Layer 7 of a small transformer language model trained on English Wikipedia (12 layers, counted from 0, width 64).
A neuron adds its activation times its output weights to the MLP's output. To switch it off is to set its activation to zero at one token and run the rest of the model.

Output weights of the MLP neurons that the questions are about. A number n stands for (n - 500) times 0.00047.
n1: 573 357 424 379 617 457 501 540 600 532 379 419 413 484 523 542 430 462 460 563 529 686 633 626 374 481 446 872 569 339 346 339 511 396 574 566 332 514 405 463 651 616 373 190 667 677 463 610 538 354 454 661 689 367 573 637 301 464 451 568 528 409 558 592
n14: 731 776 718 600 549 579 450 398 327 491 129 124 360 562 389 715 193 663 796 580 483 443 787 528 405 75 711 608 216 588 202 536 248 574 354 440 638 515 640 481 557 438 701 805 686 366 798 616 583 490 528 464 442 484 598 500 444 329 530 370 391 593 334 320
n15: 587 383 495 550 612 504 249 739 385 334 411 616 296 647 466 729 284 612 776 711 512 247 631 609 626 496 480 686 663 458 388 569 709 563 501 598 617 259 427 538 374 511 507 507 623 619 272 521 543 404 646 625 291 487 511 337 256 489 344 633 379 445 278 521
n19: 430 593 535 328 605 503 478 430 528 266 320 469 589 614 233 656 521 392 416 533 783 647 704 616 329 520 360 756 427 630 602 469 551 266 490 556 652 364 467 629 619 466 379 532 786 703 343 500 478 566 445 370 222 433 266 663 417 544 367 605 408 282 678 555
n28: 657 596 563 666 442 533 572 855 462 443 348 612 441 560 548 588 347 232 398 394 392 453 692 434 436 349 575 468 248 474 563 489 719 645 369 415 390 661 480 273 460 457 503 324 464 554 705 239 635 529 469 579 623 490 437 639 776 518 550 425 594 425 269 550
n35: 398 491 348 557 493 422 585 396 553 599 682 642 696 362 687 519 537 870 389 435 644 336 507 473 520 306 554 402 438 671 439 617 426 576 512 316 509 383 649 694 528 557 374 303 385 347 253 390 581 726 497 513 489 723 607 462 478 614 383 404 241 511 575 385
n39: 326 675 508 642 575 437 436 444 514 794 650 791 332 520 464 507 279 539 751 605 424 445 297 351 520 561 432 272 473 552 507 469 470 538 608 800 469 459 242 494 521 576 370 544 276 505 405 532 455 455 509 404 534 677 351 637 620 347 280 170 760 650 564 705
n59: 413 608 829 616 216 324 472 788 431 602 413 564 420 734 295 589 636 473 796 581 519 626 763 127 658 648 473 458 472 543 507 530 502 378 256 775 592 478 425 397 482 443 218 503 406 294 604 552 381 733 500 568 488 577 568 390 512 451 603 317 239 391 664 373
n70: 448 315 428 601 631 389 259 463 661 478 523 524 372 412 341 601 629 688 688 462 514 444 129 483 659 530 531 767 524 475 461 685 260 558 570 382 549 519 629 401 587 594 414 309 490 248 510 309 530 639 405 588 425 601 602 459 740 773 352 494 537 450 457 690
n74: 743 729 502 181 483 411 477 355 349 345 553 674 518 652 503 391 432 313 560 298 627 357 318 562 354 531 609 580 323 564 491 627 473 522 510 633 597 498 515 616 486 483 623 553 557 640 430 296 504 548 500 528 549 445 558 501 373 472 450 588 451 585 586 417
n79: 644 534 815 881 412 645 587 366 428 340 248 619 400 397 289 562 600 404 341 220 455 401 442 528 499 560 377 692 342 301 794 538 714 601 344 202 744 500 305 617 453 607 560 497 371 518 686 473 475 179 596 531 543 725 345 539 561 587 625 512 528 312 401 710
n82: 397 500 291 718 616 656 516 418 223 379 461 437 638 409 673 529 398 579 568 343 504 334 517 532 675 532 479 400 419 568 534 400 467 440 497 565 768 754 395 417 459 427 173 673 337 659 643 349 237 333 530 271 441 709 799 728 573 495 574 389 417 627 549 676
n96: 450 520 436 540 456 427 437 430 285 590 417 377 620 424 748 684 579 506 209 372 724 761 450 277 326 480 601 475 698 658 183 545 330 419 658 758 523 543 843 481 620 480 521 380 460 375 311 746 563 512 383 326 459 449 432 506 629 538 457 817 414 401 761 338
n101: 530 477 560 687 716 513 493 394 379 603 308 502 444 618 437 729 543 346 254 158 419 712 569 668 437 552 579 610 585 320 201 485 399 338 582 706 410 568 551 719 642 439 626 522 436 530 535 391 465 346 551 371 534 528 543 442 290 180 724 647 330 568 529 702
n113: 333 737 404 559 393 629 448 212 474 583 440 400 266 572 297 536 243 232 325 316 459 848 520 599 643 519 663 563 404 464 435 455 519 509 434 829 395 207 257 782 346 702 345 620 643 877 572 696 399 327 712 586 606 326 491 826 263 316 528 571 562 645 551 541
n124: 657 508 287 401 467 404 542 489 549 637 859 557 977 402 617 324 263 382 276 440 529 462 490 281 466 610 489 741 437 467 804 444 458 585 557 460 557 723 539 569 501 346 382 504 378 767 559 614 589 560 586 464 246 447 141 319 252 507 699 468 482 579 517 524

Each question names a token from some text and the token that comes next. It shows the activations a of the neurons there, in the order above. A number n stands for (n - 500) times 0.0051.

Then comes g, the gradient of the next token's log-probability with respect to the MLP's output, scaled to length 1. A neuron's effect is roughly proportional to its activation times (output weights . g). A number n stands for (n - 500) times 0.0011.

" in", then "form"
a: 525 498 496 638 474 529 555 470 478 476 592 578 472 531 557 467
g: 444 455 598 788 481 536 434 412 469 387 483 525 491 401 487 507 498 207 488 357 321 738 397 510 439 556 515 608 373 564 627 527 554 398 175 395 514 515 627 435 433 666 360 660 545 680 651 461 413 511 550 407 501 663 549 507 503 405 633 617 560 349 473 662
Switching off which neuron hurts the next token most? n79

"re", then "ed"
a: 658 750 477 548 477 497 769 485 525 566 484 492 483 469 491 467
g: 568 504 394 611 635 292 447 515 525 557 516 663 319 689 679 663 571 433 271 520 653 409 555 505 535 622 272 427 556 631 461 566 487 433 500 512 315 506 626 468 483 523 736 387 403 540 399 324 406 331 430 691 642 430 411 600 515 469 353 700 419 420 443 531
Switching off which neuron hurts the next token most? n1

"ter", then "s"
a: 648 469 536 490 478 483 788 495 491 618 467 467 616 478 479 483
g: 604 485 786 470 507 552 462 408 406 482 518 558 486 364 768 667 540 589 422 480 497 576 528 497 458 541 504 614 442 426 476 590 625 526 600 274 357 432 382 620 435 403 663 346 560 399 533 390 420 535 419 532 630 726 477 477 400 394 172 604 521 273 686 487
Which two neurons, each switched off alone, lower its probability most, in order? n1, n96

" att", then "ack"
a: 474 483 492 471 473 907 492 468 484 467 471 469 469 911 468 475
g: 397 579 367 710 455 396 478 488 533 639 427 534 573 359 559 438 732 655 465 454 467 599 467 318 502 622 464 499 462 642 550 460 221 528 375 666 435 489 283 594 549 323 370 564 477 648 505 555 371 532 431 310 632 325 686 487 392 668 653 459 556 504 443 679
Switching off which neuron hurts the next token most? n101

"B", then "'s"
a: 467 499 536 479 493 846 471 468 972 485 475 480 467 469 633 468
g: 650 694 473 281 394 594 576 426 445 504 501 491 554 313 837 562 505 517 664 509 600 473 421 357 500 611 524 391 346 598 413 494 296 442 663 489 393 492 618 378 677 546 633 431 385 301 506 501 595 517 284 644 390 531 503 337 714 468 443 496 536 479 502 592
Which two neurons, each switched off alone, lower its probability most, in order? n70, n35

"le", then "ction"
a: 743 605 467 469 467 615 467 706 474 485 468 542 535 528 852 487
g: 635 480 625 434 663 561 604 520 400 539 547 542 589 456 519 457 506 585 532 440 320 710 481 587 699 573 526 347 378 330 567 505 516 637 418 497 489 430 700 558 475 588 216 366 462 414 567 610 439 620 216 387 447 333 523 775 535 401 411 421 537 601 298 458
Switching off which neuron hurts the next token most? n113

"ed", then " by"
a: 495 486 493 551 516 492 467 470 483 475 476 482 474 467 467 481
g: 432 538 401 695 288 383 472 693 500 413 545 694 457 592 539 506 523 565 446 484 485 522 641 483 725 376 352 613 516 660 298 547 591 382 405 518 598 390 418 579 499 285 474 444 328 488 515 365 489 553 495 358 725 580 401 766 465 357 744 453 495 421 478 553
Which neuron, switched off, raises the next token's probability most? n59

" the", then " K"
a: 472 489 470 494 474 578 467 468 467 486 486 592 488 474 485 515
g: 554 345 542 722 475 312 534 421 448 506 509 646 395 589 466 438 464 434 551 507 440 678 730 517 752 459 581 488 360 504 555 395 749 475 495 380 561 678 399 663 375 303 510 427 407 405 440 441 497 520 494 501 536 530 495 677 575 682 300 374 291 679 425 396
Which two neurons, each switched off alone, lower its probability most, in order? n82, n35

" An", then "g"
a: 660 499 688 562 702 467 467 498 473 479 500 467 488 471 467 467
g: 418 580 526 483 548 628 423 510 472 473 382 611 493 550 368 603 357 360 699 706 511 437 440 573 473 457 198 512 480 464 322 418 713 520 560 373 601 373 534 411 534 556 361 389 419 580 337 606 614 510 361 735 563 604 453 571 431 404 509 682 368 806 483 563
Switching off which neuron hurts the next token most? n15

"ies", then " of"
a: 468 479 470 515 498 500 529 483 468 467 472 497 471 496 497 601
g: 708 499 487 727 566 308 374 605 576 415 518 651 536 599 510 521 348 632 515 354 558 630 501 497 361 422 447 465 306 707 438 438 449 369 537 255 549 502 446 491 440 341 473 504 519 389 596 644 406 583 398 559 364 670 314 542 807 465 582 385 482 537 522 661
Switching off which neuron hurts the next token most? n124

"im", then "id"
a: 475 500 497 690 489 608 532 468 467 467 470 479 616 635 474 951
g: 628 565 588 362 531 495 527 644 588 453 664 482 564 475 465 582 509 587 628 552 389 552 369 454 466 607 600 511 330 634 450 296 671 495 580 516 354 424 309 288 501 438 587 527 454 672 515 691 512 345 609 375 333 658 493 478 551 427 445 698 421 119 477 493
Which two neurons, each switched off alone, lower its probability most, in order? n124, n19

"in", then "t"
a: 475 492 468 467 484 467 519 498 483 521 471 483 470 476 555 479
g: 331 425 610 797 401 362 730 588 490 554 426 466 434 326 351 457 731 373 453 579 504 506 592 527 662 462 403 452 493 441 349 676 700 612 480 402 595 664 428 405 431 454 489 506 678 312 566 581 484 413 635 495 585 413 508 426 544 526 383 564 549 274 350 596
Which neuron, switched off, raises the next token's probability most? n79

" had", then " its"
a: 493 480 469 591 507 473 495 478 672 489 469 467 473 473 470 472
g: 445 364 438 476 520 426 574 532 602 579 640 447 269 549 344 426 522 476 389 600 627 507 879 484 673 384 549 439 414 351 591 484 548 538 628 377 440 471 536 567 571 443 517 197 527 563 576 451 428 748 293 417 569 638 532 621 617 577 469 435 453 554 313 386
Switching off which neuron hurts the next token most? n70

"es.", then " A"
a: 467 492 488 790 527 500 494 467 477 467 468 485 483 558 500 468
g: 438 376 589 490 495 494 637 369 418 407 459 296 174 435 630 533 581 703 377 494 423 514 640 645 409 512 328 620 534 559 342 382 579 537 598 422 534 383 496 504 413 537 550 675 766 372 556 561 676 424 669 654 545 357 326 575 573 451 573 371 458 556 588 421
Switching off which neuron hurts the next token most? n19

"overnment", then " st"
a: 469 478 474 616 554 481 727 468 518 488 467 468 470 477 498 467
g: 333 551 496 429 564 522 664 612 673 240 445 389 585 494 378 516 417 504 545 445 568 437 333 601 421 585 383 596 486 393 722 621 417 612 401 635 520 407 241 334 611 701 318 526 342 586 530 557 565 630 466 441 299 482 494 553 393 513 575 659 711 479 590 460
Which two neurons, each switched off alone, lower its probability most, in order? n19, n39

" f", then "oc"
a: 597 473 479 578 479 769 468 565 690 476 782 467 639 493 630 467
g: 584 445 349 309 182 432 557 567 509 500 583 540 456 364 613 563 473 511 459 586 611 413 513 418 701 632 674 496 447 531 581 501 274 555 786 306 476 640 537 416 459 528 416 478 717 471 727 393 521 552 494 410 391 420 504 520 396 453 374 408 738 574 554 412
Which neuron, switched off, raises the next token's probability most? n79

" v", then "and"
a: 562 471 467 603 488 566 477 468 470 493 471 525 467 526 488 505
g: 607 558 486 815 674 345 304 497 331 591 524 623 568 312 439 457 611 499 488 477 588 422 638 232 461 547 461 344 447 665 285 634 460 454 424 602 457 517 442 522 375 672 405 523 536 457 411 375 458 507 796 432 453 588 456 491 614 402 614 416 558 503 504 645
Switching off which neuron hurts the next token most? n35

"or", then "h"
a: 485 470 663 510 790 491 467 482 475 467 482 491 477 482 473 492
g: 588 358 378 551 643 441 451 750 471 453 533 563 517 412 346 426 163 357 505 611 591 521 742 604 529 489 423 537 596 473 448 373 518 411 557 422 709 643 597 502 623 402 701 541 543 359 478 669 572 670 570 394 385 354 499 268 430 468 414 548 397 545 417 553
Switching off which neuron hurts the next token most? n15

"ad", then " sign"
a: 630 585 484 469 481 468 543 491 493 467 467 499 522 541 542 499
g: 586 538 410 517 685 539 672 501 457 520 415 249 611 518 421 558 659 742 616 350 653 541 407 518 362 500 478 402 523 585 334 735 323 461 565 641 552 307 644 352 565 604 408 549 583 450 542 561 519 586 473 500 207 515 419 501 487 565 418 574 373 485 278 392
Switching off which neuron hurts the next token most? n14

"ock", then " C"
a: 468 468 483 485 561 477 485 495 469 467 486 496 496 495 487 486
g: 326 424 485 536 597 340 613 308 689 641 494 446 469 607 419 654 383 601 467 608 424 514 418 580 539 343 402 615 398 684 460 590 622 580 628 570 398 398 507 447 517 600 451 316 385 632 634 468 530 550 453 709 554 533 405 730 483 451 276 465 322 650 293 371
Which neuron, switched off, raises the next token's probability most? n1

"k", then ")"
a: 865 470 724 487 484 499 529 494 499 773 475 497 553 469 482 467
g: 353 556 432 446 484 367 454 427 548 532 519 520 644 547 534 657 481 780 447 406 620 525 523 241 669 341 450 744 551 419 417 637 547 554 620 290 480 563 484 389 464 480 549 385 192 566 665 580 516 549 473 546 589 183 451 560 556 577 506 629 431 494 396 464
Which two neurons, each switched off alone, lower its probability most, in order? n1, n96

"ice", then " and"
a: 587 485 487 489 528 467 528 467 479 543 487 505 467 514 470 479
g: 482 571 498 440 356 724 570 524 491 316 718 443 773 193 480 459 404 436 505 328 394 459 549 345 681 470 587 324 462 616 452 440 440 506 453 478 441 585 565 529 569 432 459 413 482 690 392 444 505 491 542 498 669 369 485 446 876 582 473 627 489 553 512 512
Which neuron, switched off, raises the next token's probability most? n1

"f", then "ast"
a: 468 467 533 467 470 482 532 472 485 680 676 497 476 493 472 491
g: 570 537 684 458 613 415 477 378 490 703 419 623 318 568 511 287 475 221 554 438 570 517 387 465 512 532 193 388 567 609 377 523 360 426 385 574 599 540 475 576 551 460 624 680 484 228 570 551 414 627 744 447 495 537 530 392 415 527 487 563 524 639 526 674
Switching off which neuron hurts the next token most? n74

"id", then "es."
a: 468 495 517 653 535 478 631 467 490 577 494 482 501 628 486 497
g: 547 537 533 276 482 491 594 347 520 460 446 443 623 388 509 385 497 533 570 479 281 310 422 482 768 396 489 517 466 407 551 440 552 620 355 415 460 573 604 817 457 655 445 725 475 634 265 477 451 505 772 328 544 416 641 582 488 539 455 624 512 378 527 519
Which two neurons, each switched off alone, lower its probability most, in order? n74, n59

"al", then "ity"
a: 567 763 664 539 469 567 600 476 468 471 511 561 471 471 487 480
g: 632 516 566 352 461 403 623 394 696 534 546 410 649 401 575 513 492 795 582 588 314 613 248 552 572 486 605 500 394 573 584 473 415 441 356 353 668 528 675 387 398 634 401 547 368 496 178 592 469 583 420 550 611 531 477 516 380 403 374 546 516 650 396 493
Which neuron, switched off, raises the next token's probability most? n15

" B", then "ran"
a: 498 481 603 470 509 596 473 489 488 482 472 471 472 545 566 471
g: 510 416 482 402 390 607 484 420 602 341 605 395 645 440 173 411 332 558 561 403 596 515 602 548 409 546 555 622 407 423 680 486 560 453 551 275 794 586 526 453 582 725 615 583 474 508 502 634 410 472 596 733 465 600 362 411 540 452 499 325 431 306 509 506
Which two neurons, each switched off alone, lower its probability most, in order? n96, n39

" com", then "b"
a: 543 498 495 468 489 597 566 469 478 467 475 677 467 773 486 478
g: 567 403 547 678 707 400 437 557 544 440 521 451 403 512 388 436 626 442 513 428 237 658 446 364 337 451 490 456 396 497 635 405 607 327 255 431 468 571 688 424 545 633 473 525 459 715 554 408 579 403 452 516 512 715 456 601 634 517 307 630 709 398 435 681
Which neuron, switched off, raises the next token's probability most? n35

" S", then "B"
a: 563 498 491 467 612 719 468 467 521 475 467 558 492 473 609 492
g: 333 362 459 614 605 431 483 373 676 487 533 565 334 488 319 450 410 620 595 315 362 713 423 569 528 481 440 498 490 458 547 522 681 459 470 592 392 515 359 643 432 562 445 413 389 641 696 367 640 523 601 479 665 542 693 659 482 550 381 651 245 582 284 485
Switching off which neuron hurts the next token most? n113

"en", then "ag"
a: 725 500 471 490 468 501 471 499 494 535 467 487 735 910 517 716
g: 484 477 235 507 482 533 330 576 607 377 359 548 530 583 366 231 470 216 637 694 512 461 577 363 349 655 547 437 507 606 500 328 405 587 349 531 526 562 580 514 500 375 517 654 521 526 450 508 460 591 527 389 483 486 598 586 362 511 689 462 627 759 673 603
Switching off which neuron hurts the next token most? n124

" R", then "ad"
a: 559 498 500 467 468 742 467 478 570 482 481 470 468 491 578 471
g: 513 578 609 699 545 755 462 392 428 458 535 319 381 409 488 469 484 330 516 416 557 541 550 537 363 697 355 436 491 411 395 372 557 555 430 561 650 389 495 423 577 770 447 323 647 335 307 463 401 404 620 475 548 654 588 540 620 329 650 705 396 519 504 626
Switching off which neuron hurts the next token most? n113

" that", then " the"
a: 468 468 475 468 467 473 481 617 502 470 569 478 469 467 471 498
g: 332 458 412 506 459 468 522 589 579 539 835 534 324 804 558 409 526 428 460 504 565 338 810 496 645 375 534 518 524 418 641 475 544 485 554 358 557 402 603 549 577 464 477 433 405 513 497 530 258 730 284 425 414 459 465 679 551 561 376 381 478 481 438 482
Switching off which neuron hurts the next token most? n59

" of", then " Bro"
a: 500 468 468 505 509 488 473 495 472 467 531 475 476 491 562 482
g: 317 267 476 644 454 379 458 671 530 393 369 384 723 479 367 338 576 500 587 554 480 570 319 488 575 503 507 460 518 519 577 360 637 475 439 703 363 651 445 719 420 586 303 728 632 436 388 532 623 580 775 476 495 399 420 407 517 567 490 531 422 490 585 427
Switching off which neuron hurts the next token most? n14

" 18", then "9"
a: 471 499 467 580 468 578 475 479 600 472 500 477 467 566 467 467
g: 598 434 562 497 488 429 307 471 419 501 444 823 566 433 435 418 299 442 526 435 439 636 585 711 324 453 545 604 526 366 476 350 478 492 622 362 375 662 330 768 480 331 575 538 478 540 517 491 453 423 579 466 763 675 435 531 660 386 658 557 383 439 499 513
Switching off which neuron hurts the next token most? n101

" per", then " cent"
a: 484 473 662 477 709 629 471 495 507 494 475 581 490 497 656 504
g: 452 563 622 381 645 440 560 645 535 591 635 313 581 685 739 384 587 759 403 467 557 451 347 372 475 519 490 564 609 640 536 630 454 468 608 474 518 375 507 404 550 561 413 395 411 321 388 496 523 656 360 616 508 364 488 613 489 471 122 398 485 551 458 374
Switching off which neuron hurts the next token most? n35

" m", then "other"
a: 706 497 515 630 467 833 467 468 471 467 471 511 862 829 638 472
g: 336 466 614 568 445 385 505 319 404 660 427 389 429 194 561 797 417 562 480 557 619 450 612 397 744 530 588 504 468 388 438 435 632 617 686 434 550 648 683 591 608 271 647 551 565 400 429 470 595 498 490 409 572 468 471 443 581 333 345 407 447 494 455 520
Switching off which neuron hurts the next token most? n96

"===", then " S"
a: 497 469 498 467 472 664 479 467 502 488 468 592 468 477 468 489
g: 481 557 492 479 550 518 570 609 626 521 492 380 444 599 488 592 444 706 251 773 761 410 554 321 576 523 361 534 619 488 611 482 517 395 486 583 548 298 555 495 554 698 457 432 635 318 303 443 374 561 535 577 324 311 404 659 340 550 373 416 590 561 436 458
Which neuron, switched off, raises the next token's probability most? n82

" until", then " 196"
a: 505 497 469 581 577 467 467 496 653 481 479 467 480 564 492 468
g: 518 514 398 574 388 647 504 692 413 331 404 625 453 480 457 532 351 727 490 707 468 633 476 600 593 468 558 606 519 507 544 319 684 500 369 396 571 443 331 397 286 600 571 607 709 522 567 563 547 373 665 363 503 390 528 442 493 247 443 554 351 611 579 299
Which neuron, switched off, raises the next token's probability most? n70

"se", then " stud"
a: 650 470 525 471 477 483 467 467 479 468 499 471 470 468 477 510
g: 604 637 532 396 236 644 569 657 335 482 575 444 550 280 413 626 315 627 590 295 649 481 392 491 620 403 398 444 260 365 450 418 538 385 487 546 422 587 579 606 464 633 481 499 587 657 559 442 455 533 326 636 534 585 391 490 341 581 407 607 579 599 713 576
Which neuron, switched off, raises the next token's probability most? n74